Layer 3 of a small transformer language model trained on English Wikipedia (24 layers, counted from 0, width 96).
A neuron's activation on a vector x is SiLU(gate . x) times (in . x), where the dot is the dot product.

Input weights of the MLP neurons that the questions are about. A number n stands for (n - 500) times 0.00082.
n42 gate: 510 740 244 398 276 638 362 479 580 409 571 375 421 604 432 564 706 613 430 249 559 642 485 461 325 484 417 414 448 446 671 365 290 182 643 239 282 460 602 311 400 799 364 429 500 432 278 300 451 261 719 857 460 286 495 669 306 586 307 671 303 472 714 481 485 603 625 715 704 390 515 590 537 411 742 486 736 366 541 821 547 588 556 451 445 538 491 481 611 578 340 297 541 635 787 895
n51 gate: 645 538 553 339 670 489 385 353 626 638 437 282 537 470 525 394 622 414 392 552 533 489 458 637 603 707 479 709 439 694 573 426 606 396 428 312 475 319 366 665 444 655 496 379 386 496 529 398 500 172 686 652 515 673 551 338 373 489 436 573 622 571 558 564 431 228 833 695 681 714 610 483 430 570 504 313 503 389 429 504 727 456 339 480 473 461 614 536 460 222 273 387 470 658 512 405
n86 gate: 301 722 474 413 576 684 443 520 353 537 630 583 351 521 645 305 301 560 660 865 746 716 429 635 443 706 208 702 313 513 548 547 495 627 380 445 533 782 387 348 297 827 731 395 437 613 580 466 514 315 728 678 672 657 399 677 513 410 735 449 253 763 674 619 528 465 516 379 505 457 375 316 584 471 549 387 629 570 264 434 357 533 341 639 439 683 370 801 486 535 585 509 444 548 701 479
n91 gate: 323 870 500 423 584 574 645 238 641 408 570 465 514 193 405 819 445 422 488 379 436 441 411 512 714 775 496 535 224 592 363 546 243 388 590 289 467 578 452 553 473 673 199 570 538 626 479 360 682 377 561 827 492 505 599 395 462 471 100 514 312 654 652 644 527 191 544 623 383 701 291 778 483 442 685 598 474 491 605 509 316 529 737 577 457 535 566 549 679 539 434 523 585 543 587 247
n96 gate: 449 830 550 59 495 490 306 426 661 279 631 349 424 624 495 548 349 699 495 733 236 460 401 609 399 381 541 625 491 737 677 589 225 510 299 108 650 517 523 194 484 605 711 555 483 260 748 445 666 441 659 375 437 600 299 524 569 589 476 452 334 583 674 245 446 618 670 654 388 425 436 598 331 248 623 440 123 424 227 551 722 495 818 527 389 681 636 468 844 552 500 404 86 821 630 654
n99 gate: 633 657 727 343 642 425 582 406 567 610 518 521 392 554 530 373 143 436 517 365 461 395 354 358 688 670 496 419 517 419 394 625 286 451 505 683 828 714 530 707 276 956 701 505 439 339 540 572 422 636 552 288 460 500 485 327 325 117 352 602 660 439 386 447 240 402 676 648 891 526 368 560 435 412 246 189 612 574 423 435 350 592 485 710 592 420 367 481 577 380 406 524 455 931 530 731
n126 gate: 727 902 637 591 464 392 455 549 559 396 679 523 389 594 771 657 873 435 353 645 675 427 424 549 487 524 410 647 609 542 465 618 418 551 787 387 267 280 432 691 379 525 478 169 644 412 371 517 376 509 191 444 425 354 405 557 453 691 547 408 392 691 757 591 750 386 382 446 564 443 744 561 513 263 427 448 447 496 470 710 482 546 581 790 414 531 342 627 260 564 527 505 632 775 328 722
n238 gate: 593 536 701 486 643 655 167 751 576 627 744 342 106 491 470 505 539 328 465 408 687 299 601 461 389 946 387 533 513 253 311 285 397 419 490 394 515 528 526 491 495 665 636 349 398 583 740 327 564 588 452 371 500 516 475 343 292 224 439 324 495 538 411 442 677 462 863 537 704 519 608 505 439 668 690 482 508 491 446 286 406 650 576 490 679 538 655 355 288 155 363 25 364 616 589 597
n42 in: 377 531 168 745 492 519 633 375 561 436 576 326 319 492 507 664 580 580 336 479 668 437 526 548 468 309 379 288 692 612 583 669 531 469 705 488 374 330 464 370 267 664 617 496 557 340 595 574 626 442 579 720 568 651 674 641 558 349 552 579 143 621 521 591 694 696 526 486 537 455 391 555 496 386 537 697 695 282 496 572 335 515 544 412 531 682 359 822 426 746 391 653 504 580 428 553
n51 in: 493 472 396 583 720 610 438 799 468 636 518 460 456 522 599 341 524 456 377 470 557 469 458 443 557 568 580 582 286 447 484 296 454 512 388 533 458 333 421 761 434 412 510 438 342 608 460 585 665 510 654 575 518 415 510 617 475 419 603 416 500 399 627 747 432 506 509 509 199 523 446 658 548 497 557 516 459 408 578 506 519 640 500 618 484 393 689 487 387 399 286 407 569 574 248 524
n86 in: 212 401 646 414 403 315 557 343 541 349 642 570 513 480 760 626 330 517 91 470 417 508 344 373 598 404 537 449 431 333 455 599 223 468 387 573 509 500 791 630 445 472 283 527 288 661 488 294 621 578 624 540 547 472 437 539 492 568 456 427 699 613 293 534 452 404 573 401 431 698 491 301 574 382 358 288 674 275 572 685 437 614 509 305 341 303 445 590 564 389 646 337 335 294 610 337
n91 in: 556 390 314 458 448 452 712 687 535 401 537 486 275 395 369 627 524 500 565 416 561 409 689 493 454 388 694 528 468 421 523 500 594 493 436 516 534 636 418 575 711 429 731 609 475 465 482 648 500 748 617 236 574 326 382 435 650 602 564 431 794 441 483 391 578 547 701 284 504 569 524 517 411 677 291 642 627 338 526 601 512 651 682 431 622 692 186 187 307 409 465 492 371 384 368 671
n96 in: 500 667 521 608 451 467 508 710 198 356 463 321 629 525 548 610 275 404 504 676 706 466 340 666 444 577 418 687 564 622 530 198 280 592 239 455 566 519 476 407 817 585 254 782 476 408 517 385 431 354 644 468 434 590 438 468 816 305 454 500 354 747 523 423 371 544 629 357 672 465 468 370 517 616 585 771 451 599 669 722 328 574 600 651 367 562 351 536 360 612 663 523 466 752 620 893
n99 in: 534 611 428 334 452 648 558 618 465 391 837 462 258 500 493 500 651 549 576 452 754 523 656 399 600 513 531 536 615 556 203 485 650 642 568 472 703 536 578 646 540 496 590 458 577 513 370 716 533 402 628 376 337 715 708 551 436 356 256 496 358 331 811 561 257 473 313 510 358 374 365 508 395 622 305 385 477 585 485 329 697 426 568 541 404 760 537 287 697 373 488 637 633 450 574 588
n126 in: 448 667 368 724 192 663 382 557 520 574 400 497 462 479 523 550 477 481 517 714 527 518 374 291 780 593 510 329 372 430 619 563 612 507 405 485 484 435 530 851 310 508 445 351 627 488 711 613 416 656 524 566 638 421 441 683 623 514 616 238 432 618 450 602 327 332 439 539 629 512 454 519 369 479 507 504 615 507 398 594 353 645 679 553 464 471 666 744 523 720 452 647 557 536 330 445
n238 in: 598 426 467 424 630 629 433 856 630 478 597 258 478 607 469 460 643 255 540 539 669 405 720 122 462 293 693 496 610 627 529 252 924 622 523 452 551 572 307 431 513 553 398 290 375 784 862 678 602 593 488 455 476 301 601 417 373 500 580 673 363 714 523 460 384 560 602 507 694 614 544 387 466 444 480 346 573 580 475 348 354 664 671 660 592 616 649 421 478 619 513 482 591 584 720 663

Each question shows a token from some text and the vector x that enters the MLP there. A number n stands for (n - 500) times 0.0097.

"-": 471 376 570 568 471 496 689 584 531 409 524 488 541 426 294 388 441 690 463 633 508 541 446 458 565 421 450 452 592 377 445 427 514 426 493 344 494 658 436 393 706 448 523 473 497 440 292 294 402 579 631 328 525 394 395 306 175 499 516 577 451 556 535 425 445 542 373 472 555 596 614 530 604 525 399 606 490 588 363 447 335 346 560 375 690 484 352 723 371 491 526 457 534 479 483 445
Which three neurons fire most, strongest first? n51, n126, n42

" B": 483 543 605 632 535 424 500 477 312 286 307 542 463 406 580 513 483 574 371 546 506 445 541 505 469 429 693 586 466 260 546 501 503 254 459 483 371 446 235 421 537 292 648 582 457 416 550 600 797 511 431 464 563 412 549 468 582 612 438 625 380 433 585 494 447 413 503 236 587 782 520 514 393 535 434 520 393 466 518 458 538 495 563 458 509 607 520 477 415 491 587 514 538 366 649 523
Which neuron fires most, and how strongly? n99, at about 0.16

"-d": 350 544 516 728 611 500 496 510 518 461 280 447 483 406 556 381 579 602 452 483 592 493 563 443 270 427 635 535 574 415 307 645 445 609 561 431 565 734 357 509 595 550 505 699 550 627 320 231 452 658 504 291 459 396 450 273 305 442 479 414 448 433 588 457 441 488 461 612 484 508 450 531 464 539 413 534 551 566 609 562 343 535 583 617 418 492 422 519 362 599 685 542 481 424 519 480
Which neuron fires most, and how strongly? n91, at about 0.36

"t": 380 484 584 614 432 365 446 653 418 541 448 593 616 387 493 419 246 501 660 627 496 540 550 565 513 401 544 457 389 538 529 583 434 611 358 608 564 712 347 380 506 304 401 649 498 605 500 615 678 629 427 555 261 606 540 532 581 678 512 418 548 448 664 366 506 550 467 629 540 469 497 521 468 475 574 503 455 263 676 609 496 432 533 400 471 376 626 560 570 708 483 444 452 435 544 696
The neuron with the highest activation: n96

" W": 581 335 501 626 451 515 570 428 381 490 344 548 609 545 610 500 457 739 381 653 502 598 529 580 363 501 657 540 466 279 549 519 516 479 509 471 521 484 163 499 566 404 646 621 442 388 335 548 687 577 444 535 569 468 446 550 550 496 473 509 356 291 582 559 294 352 278 584 470 723 593 499 598 603 441 464 480 461 585 451 468 505 561 492 469 690 679 552 381 425 543 505 532 447 439 613
Which neuron fires most, and how strongly? n238, at about 0.25

"ay": 575 518 444 551 439 653 658 620 529 683 520 286 491 519 470 482 599 407 519 453 481 366 678 659 601 568 623 413 420 422 446 330 464 507 519 655 311 513 518 394 585 447 417 591 385 588 424 521 481 409 444 602 355 464 569 619 522 752 527 536 392 587 358 446 564 481 408 648 452 441 340 403 557 728 543 482 391 551 720 454 430 436 592 462 308 617 565 603 507 346 464 680 604 366 408 590
The neuron with the highest activation: n86

"v": 376 433 343 787 542 506 290 577 577 429 504 460 479 563 353 625 476 599 483 645 422 481 648 445 426 400 534 269 458 384 545 501 409 419 491 570 455 422 415 619 548 516 542 416 481 595 457 624 571 683 355 470 392 473 512 530 544 606 599 396 434 353 616 483 588 695 622 424 383 357 449 474 621 564 621 406 460 299 333 499 485 655 501 495 526 428 466 521 425 635 685 650 473 237 521 560
The two highest activations, in order: n96, n99

"2": 425 466 594 552 571 546 516 417 113 848 476 272 534 746 498 573 464 642 401 581 486 598 545 522 570 476 444 441 556 496 605 527 607 637 436 514 539 388 624 445 448 298 393 550 470 584 507 397 662 595 390 506 585 447 518 647 447 538 562 531 525 594 681 505 498 654 494 323 506 507 640 399 534 488 467 581 490 552 414 368 605 480 477 459 392 544 582 650 410 727 511 496 444 471 440 478
The neuron with the highest activation: n91

" c": 472 497 612 619 597 511 565 553 315 432 483 525 489 476 551 616 280 538 402 478 590 643 612 460 527 425 478 454 385 482 582 539 482 377 515 385 580 892 499 451 481 212 482 307 583 343 339 557 642 438 530 413 658 473 404 568 544 505 590 541 490 528 681 503 476 419 530 469 408 599 572 403 369 494 500 558 594 576 546 450 769 537 718 336 547 486 468 437 389 538 508 619 415 435 640 484
Which neuron fires most, and how strongly? n86, at about 0.51

"g": 407 559 524 726 597 385 459 614 490 554 669 422 717 474 463 438 553 571 714 514 685 426 568 375 338 429 470 397 427 409 361 616 463 540 418 552 425 602 515 484 565 352 468 539 501 607 503 642 589 643 551 337 411 445 521 482 377 597 410 707 424 463 541 454 576 775 610 620 340 356 526 618 526 535 635 563 553 319 498 347 309 596 527 422 512 442 406 560 519 525 543 708 610 467 513 528
The neuron with the highest activation: n86

"ous": 468 589 539 597 461 502 639 649 573 467 522 333 518 668 479 419 639 378 581 416 440 521 593 500 436 419 779 419 368 379 607 370 526 527 417 629 400 436 643 482 429 413 422 488 493 492 461 516 385 619 394 367 526 692 594 535 574 493 645 523 617 555 517 501 612 642 488 536 631 510 529 478 390 372 380 262 462 500 452 421 453 579 263 671 389 400 779 406 464 341 434 485 629 602 557 373
The neuron with the highest activation: n238

"F": 490 567 598 532 364 424 580 588 508 568 297 533 488 587 477 655 316 659 625 667 575 515 520 428 461 443 451 627 481 590 472 658 478 503 307 415 471 566 526 458 504 542 571 633 551 595 407 648 726 689 491 602 581 387 402 435 277 450 440 444 392 366 512 489 500 500 531 576 591 653 330 422 427 498 618 581 488 475 587 254 309 526 539 660 412 403 364 481 409 520 593 750 533 379 579 583
Which three neurons fire most, strongest first? n91, n51, n96

".": 381 413 314 531 372 528 590 489 465 562 421 436 484 576 537 337 394 505 522 577 506 579 504 298 561 387 975 268 588 557 423 441 577 400 530 497 471 435 588 490 424 245 524 600 538 423 322 452 329 572 447 392 454 489 436 539 436 614 556 557 334 596 609 522 355 439 517 578 486 400 602 516 690 491 419 581 520 550 493 529 457 519 373 505 592 664 472 390 378 539 466 537 491 322 543 510
The two highest activations, in order: n96, n86

" l": 523 566 516 588 559 405 631 409 329 395 376 597 582 266 516 568 370 483 505 371 411 459 769 419 566 464 607 428 508 410 562 543 513 458 568 286 521 588 342 742 448 259 431 563 504 475 288 555 417 447 450 436 573 369 414 450 466 591 557 502 476 526 393 409 563 368 318 442 298 644 417 412 376 359 402 546 476 508 423 465 568 506 664 444 675 560 492 452 552 622 705 466 436 406 465 504
The two highest activations, in order: n91, n96

"ack": 396 486 534 506 549 667 637 487 420 642 631 373 590 443 394 521 595 441 432 431 475 568 547 466 653 444 608 385 277 360 493 358 464 623 455 523 503 482 466 387 544 391 447 520 471 679 328 647 713 523 499 546 449 446 623 400 564 609 584 745 595 468 316 418 471 479 484 599 556 408 306 522 593 657 311 410 453 503 697 495 310 447 604 435 266 534 595 444 478 477 525 476 593 368 403 641
The neuron with the highest activation: n91

"4": 421 461 482 558 485 578 677 463 145 828 491 459 583 551 521 555 447 509 595 585 544 509 598 486 542 293 511 506 702 460 563 432 592 607 559 509 505 468 439 545 459 293 433 575 524 593 546 448 561 498 421 440 478 485 516 677 606 640 577 501 465 472 559 502 505 596 480 152 432 299 646 479 509 466 508 574 579 540 440 399 476 335 525 377 457 502 699 626 424 501 452 530 447 281 382 413
The neuron with the highest activation: n96

"al": 530 509 496 581 534 592 501 865 378 517 365 494 749 568 536 520 411 470 758 503 607 545 525 451 475 509 620 411 442 524 602 507 505 563 575 566 443 610 663 457 577 397 403 339 467 433 478 462 486 469 321 470 397 720 570 362 403 524 627 681 490 411 530 513 471 467 274 426 532 421 454 625 498 517 539 583 373 453 585 523 593 552 482 447 492 573 538 729 574 672 614 329 654 365 614 389
Which neuron fires most, and how strongly? n91, at about 0.52

"m": 469 428 557 651 503 345 382 496 497 495 471 527 540 490 351 454 486 736 514 564 511 564 600 341 344 494 632 281 496 498 524 518 596 593 325 694 640 397 479 428 621 405 339 812 640 561 477 734 487 610 416 452 568 480 484 440 530 568 338 501 484 404 541 422 415 584 399 599 465 485 474 556 351 547 533 497 382 411 477 452 488 533 547 446 418 149 454 441 408 650 534 550 426 387 376 425
Which neuron fires most, and how strongly? n42, at about 0.19

"erg": 555 520 690 691 569 259 316 586 606 404 553 571 665 538 414 536 526 665 659 473 470 462 504 526 565 537 304 461 291 481 406 419 456 506 488 479 581 472 429 500 605 424 481 386 552 639 634 496 802 639 473 409 683 462 505 410 395 531 343 534 621 605 508 525 628 750 470 577 453 534 574 615 482 561 540 421 441 348 525 463 572 464 607 594 359 322 573 450 553 489 656 611 611 404 422 483
Which neuron fires most, and how strongly? n42, at about 0.5

"ill": 547 549 567 590 458 407 349 572 501 578 505 385 528 383 359 497 491 573 546 559 591 349 605 526 793 408 552 338 307 422 543 466 483 539 528 662 488 273 326 417 345 335 464 484 542 521 291 453 612 428 446 647 434 565 633 499 542 493 495 487 636 327 467 375 550 457 495 562 523 559 428 538 370 413 288 526 439 599 720 637 490 423 615 454 595 348 658 526 402 316 668 425 486 575 517 461
The neuron with the highest activation: n51

"ound": 623 607 392 588 530 596 674 644 403 588 458 368 513 542 473 572 511 378 545 534 492 478 511 476 951 426 471 470 560 324 570 357 525 511 618 624 503 353 453 445 436 336 410 345 391 573 346 565 607 415 485 520 570 438 416 423 457 537 549 551 586 412 435 448 634 540 539 693 489 557 423 461 404 428 329 576 455 533 629 537 463 458 676 606 504 442 692 599 504 656 452 407 631 559 282 440
The neuron with the highest activation: n126

"o": 431 426 525 588 513 449 541 494 512 721 586 593 428 545 392 487 460 674 543 500 480 621 609 674 388 447 598 477 518 421 581 474 262 409 465 412 375 654 616 585 444 286 394 529 498 518 638 486 588 537 404 421 432 463 548 454 411 476 656 344 631 412 588 525 538 598 329 535 282 293 535 413 508 545 671 406 337 429 671 526 618 432 438 358 417 679 432 643 524 394 486 490 510 319 523 279
The neuron with the highest activation: n238

"ll": 598 452 430 615 523 644 389 567 506 423 445 397 626 507 439 505 498 652 544 492 496 426 679 380 528 325 462 428 422 340 358 407 612 320 390 650 551 456 430 458 517 423 456 372 424 601 411 645 568 468 484 465 347 398 586 488 441 714 512 442 444 504 358 666 453 409 547 535 243 403 493 587 358 544 377 676 446 439 706 666 556 421 451 338 545 264 622 583 428 599 579 360 424 480 368 454
The neuron with the highest activation: n96

"nd": 538 568 437 553 464 471 524 547 478 444 366 459 400 341 422 670 291 560 545 585 494 497 696 609 518 286 479 653 487 382 452 546 529 333 506 651 541 497 563 540 676 390 492 439 748 476 371 595 676 514 554 287 524 574 601 570 467 548 457 392 478 406 485 548 544 628 560 406 483 387 466 501 325 532 222 475 613 438 496 576 294 465 491 441 625 388 480 618 230 557 433 532 528 306 566 486
The neuron with the highest activation: n238

" O": 460 439 505 603 489 510 454 399 400 422 442 629 417 359 513 414 488 318 584 497 397 525 585 383 395 515 512 562 694 616 701 407 621 603 447 384 449 591 382 487 306 257 533 537 539 480 456 564 476 719 439 447 595 427 691 323 496 536 579 512 520 372 454 512 539 640 301 360 707 689 525 508 504 465 619 373 406 557 565 268 447 515 670 645 491 552 476 464 439 573 619 616 551 446 406 660
The neuron with the highest activation: n86

" St": 389 564 571 673 372 473 416 599 319 488 329 548 587 266 573 514 392 562 424 451 417 449 614 444 484 375 714 677 321 354 599 684 645 414 498 526 510 566 362 461 521 372 548 417 499 610 421 506 563 541 555 717 407 490 612 510 540 667 524 601 522 383 490 460 442 366 545 318 307 662 467 484 458 360 499 566 520 678 486 310 367 469 541 436 551 420 506 446 433 428 397 537 553 355 674 557
Which three neurons fire most, strongest first? n91, n42, n96

" |\n": 488 288 338 559 661 399 524 549 545 634 429 184 452 608 331 455 403 588 235 491 527 593 699 600 530 449 840 536 552 552 511 377 401 381 537 439 397 345 416 466 518 394 515 479 453 458 411 469 645 426 680 440 738 496 486 519 467 388 513 562 336 554 503 459 462 523 370 326 537 495 510 535 541 496 458 522 349 452 387 541 532 497 341 497 436 431 381 479 586 421 400 400 512 532 459 466
The neuron with the highest activation: n51

"ony": 591 609 546 294 536 606 684 416 376 538 426 451 495 554 490 535 621 742 557 354 468 575 652 421 522 612 594 611 491 537 488 274 421 610 468 486 463 475 521 709 582 239 355 530 563 511 513 629 386 505 723 554 439 474 453 528 364 475 509 477 541 545 504 481 657 455 418 472 455 246 406 574 279 684 515 549 427 652 720 488 477 542 521 452 346 512 392 497 589 634 576 434 578 511 396 539
The two highest activations, in order: n91, n86

" Al": 490 607 590 677 595 707 422 467 485 422 564 379 482 493 619 431 441 466 569 318 550 499 648 584 508 605 624 460 641 486 606 448 530 411 508 612 398 562 399 554 405 374 492 394 554 515 390 366 480 508 541 634 569 571 607 315 278 589 530 528 435 390 582 451 473 581 356 323 405 552 567 485 358 365 623 684 399 532 778 377 513 472 602 353 619 514 428 377 436 652 769 493 532 521 510 624
The neuron with the highest activation: n86

" C": 498 496 543 705 593 563 440 619 339 323 413 578 499 553 618 670 267 582 463 484 563 559 533 563 341 401 451 617 402 452 506 574 521 365 398 476 420 593 314 353 521 263 464 421 565 391 408 616 632 386 467 558 591 480 482 577 523 444 525 613 525 484 675 545 312 454 443 367 425 714 606 392 380 486 587 635 545 564 590 440 688 379 656 388 507 519 440 429 371 619 525 566 483 331 663 561
The two highest activations, in order: n126, n238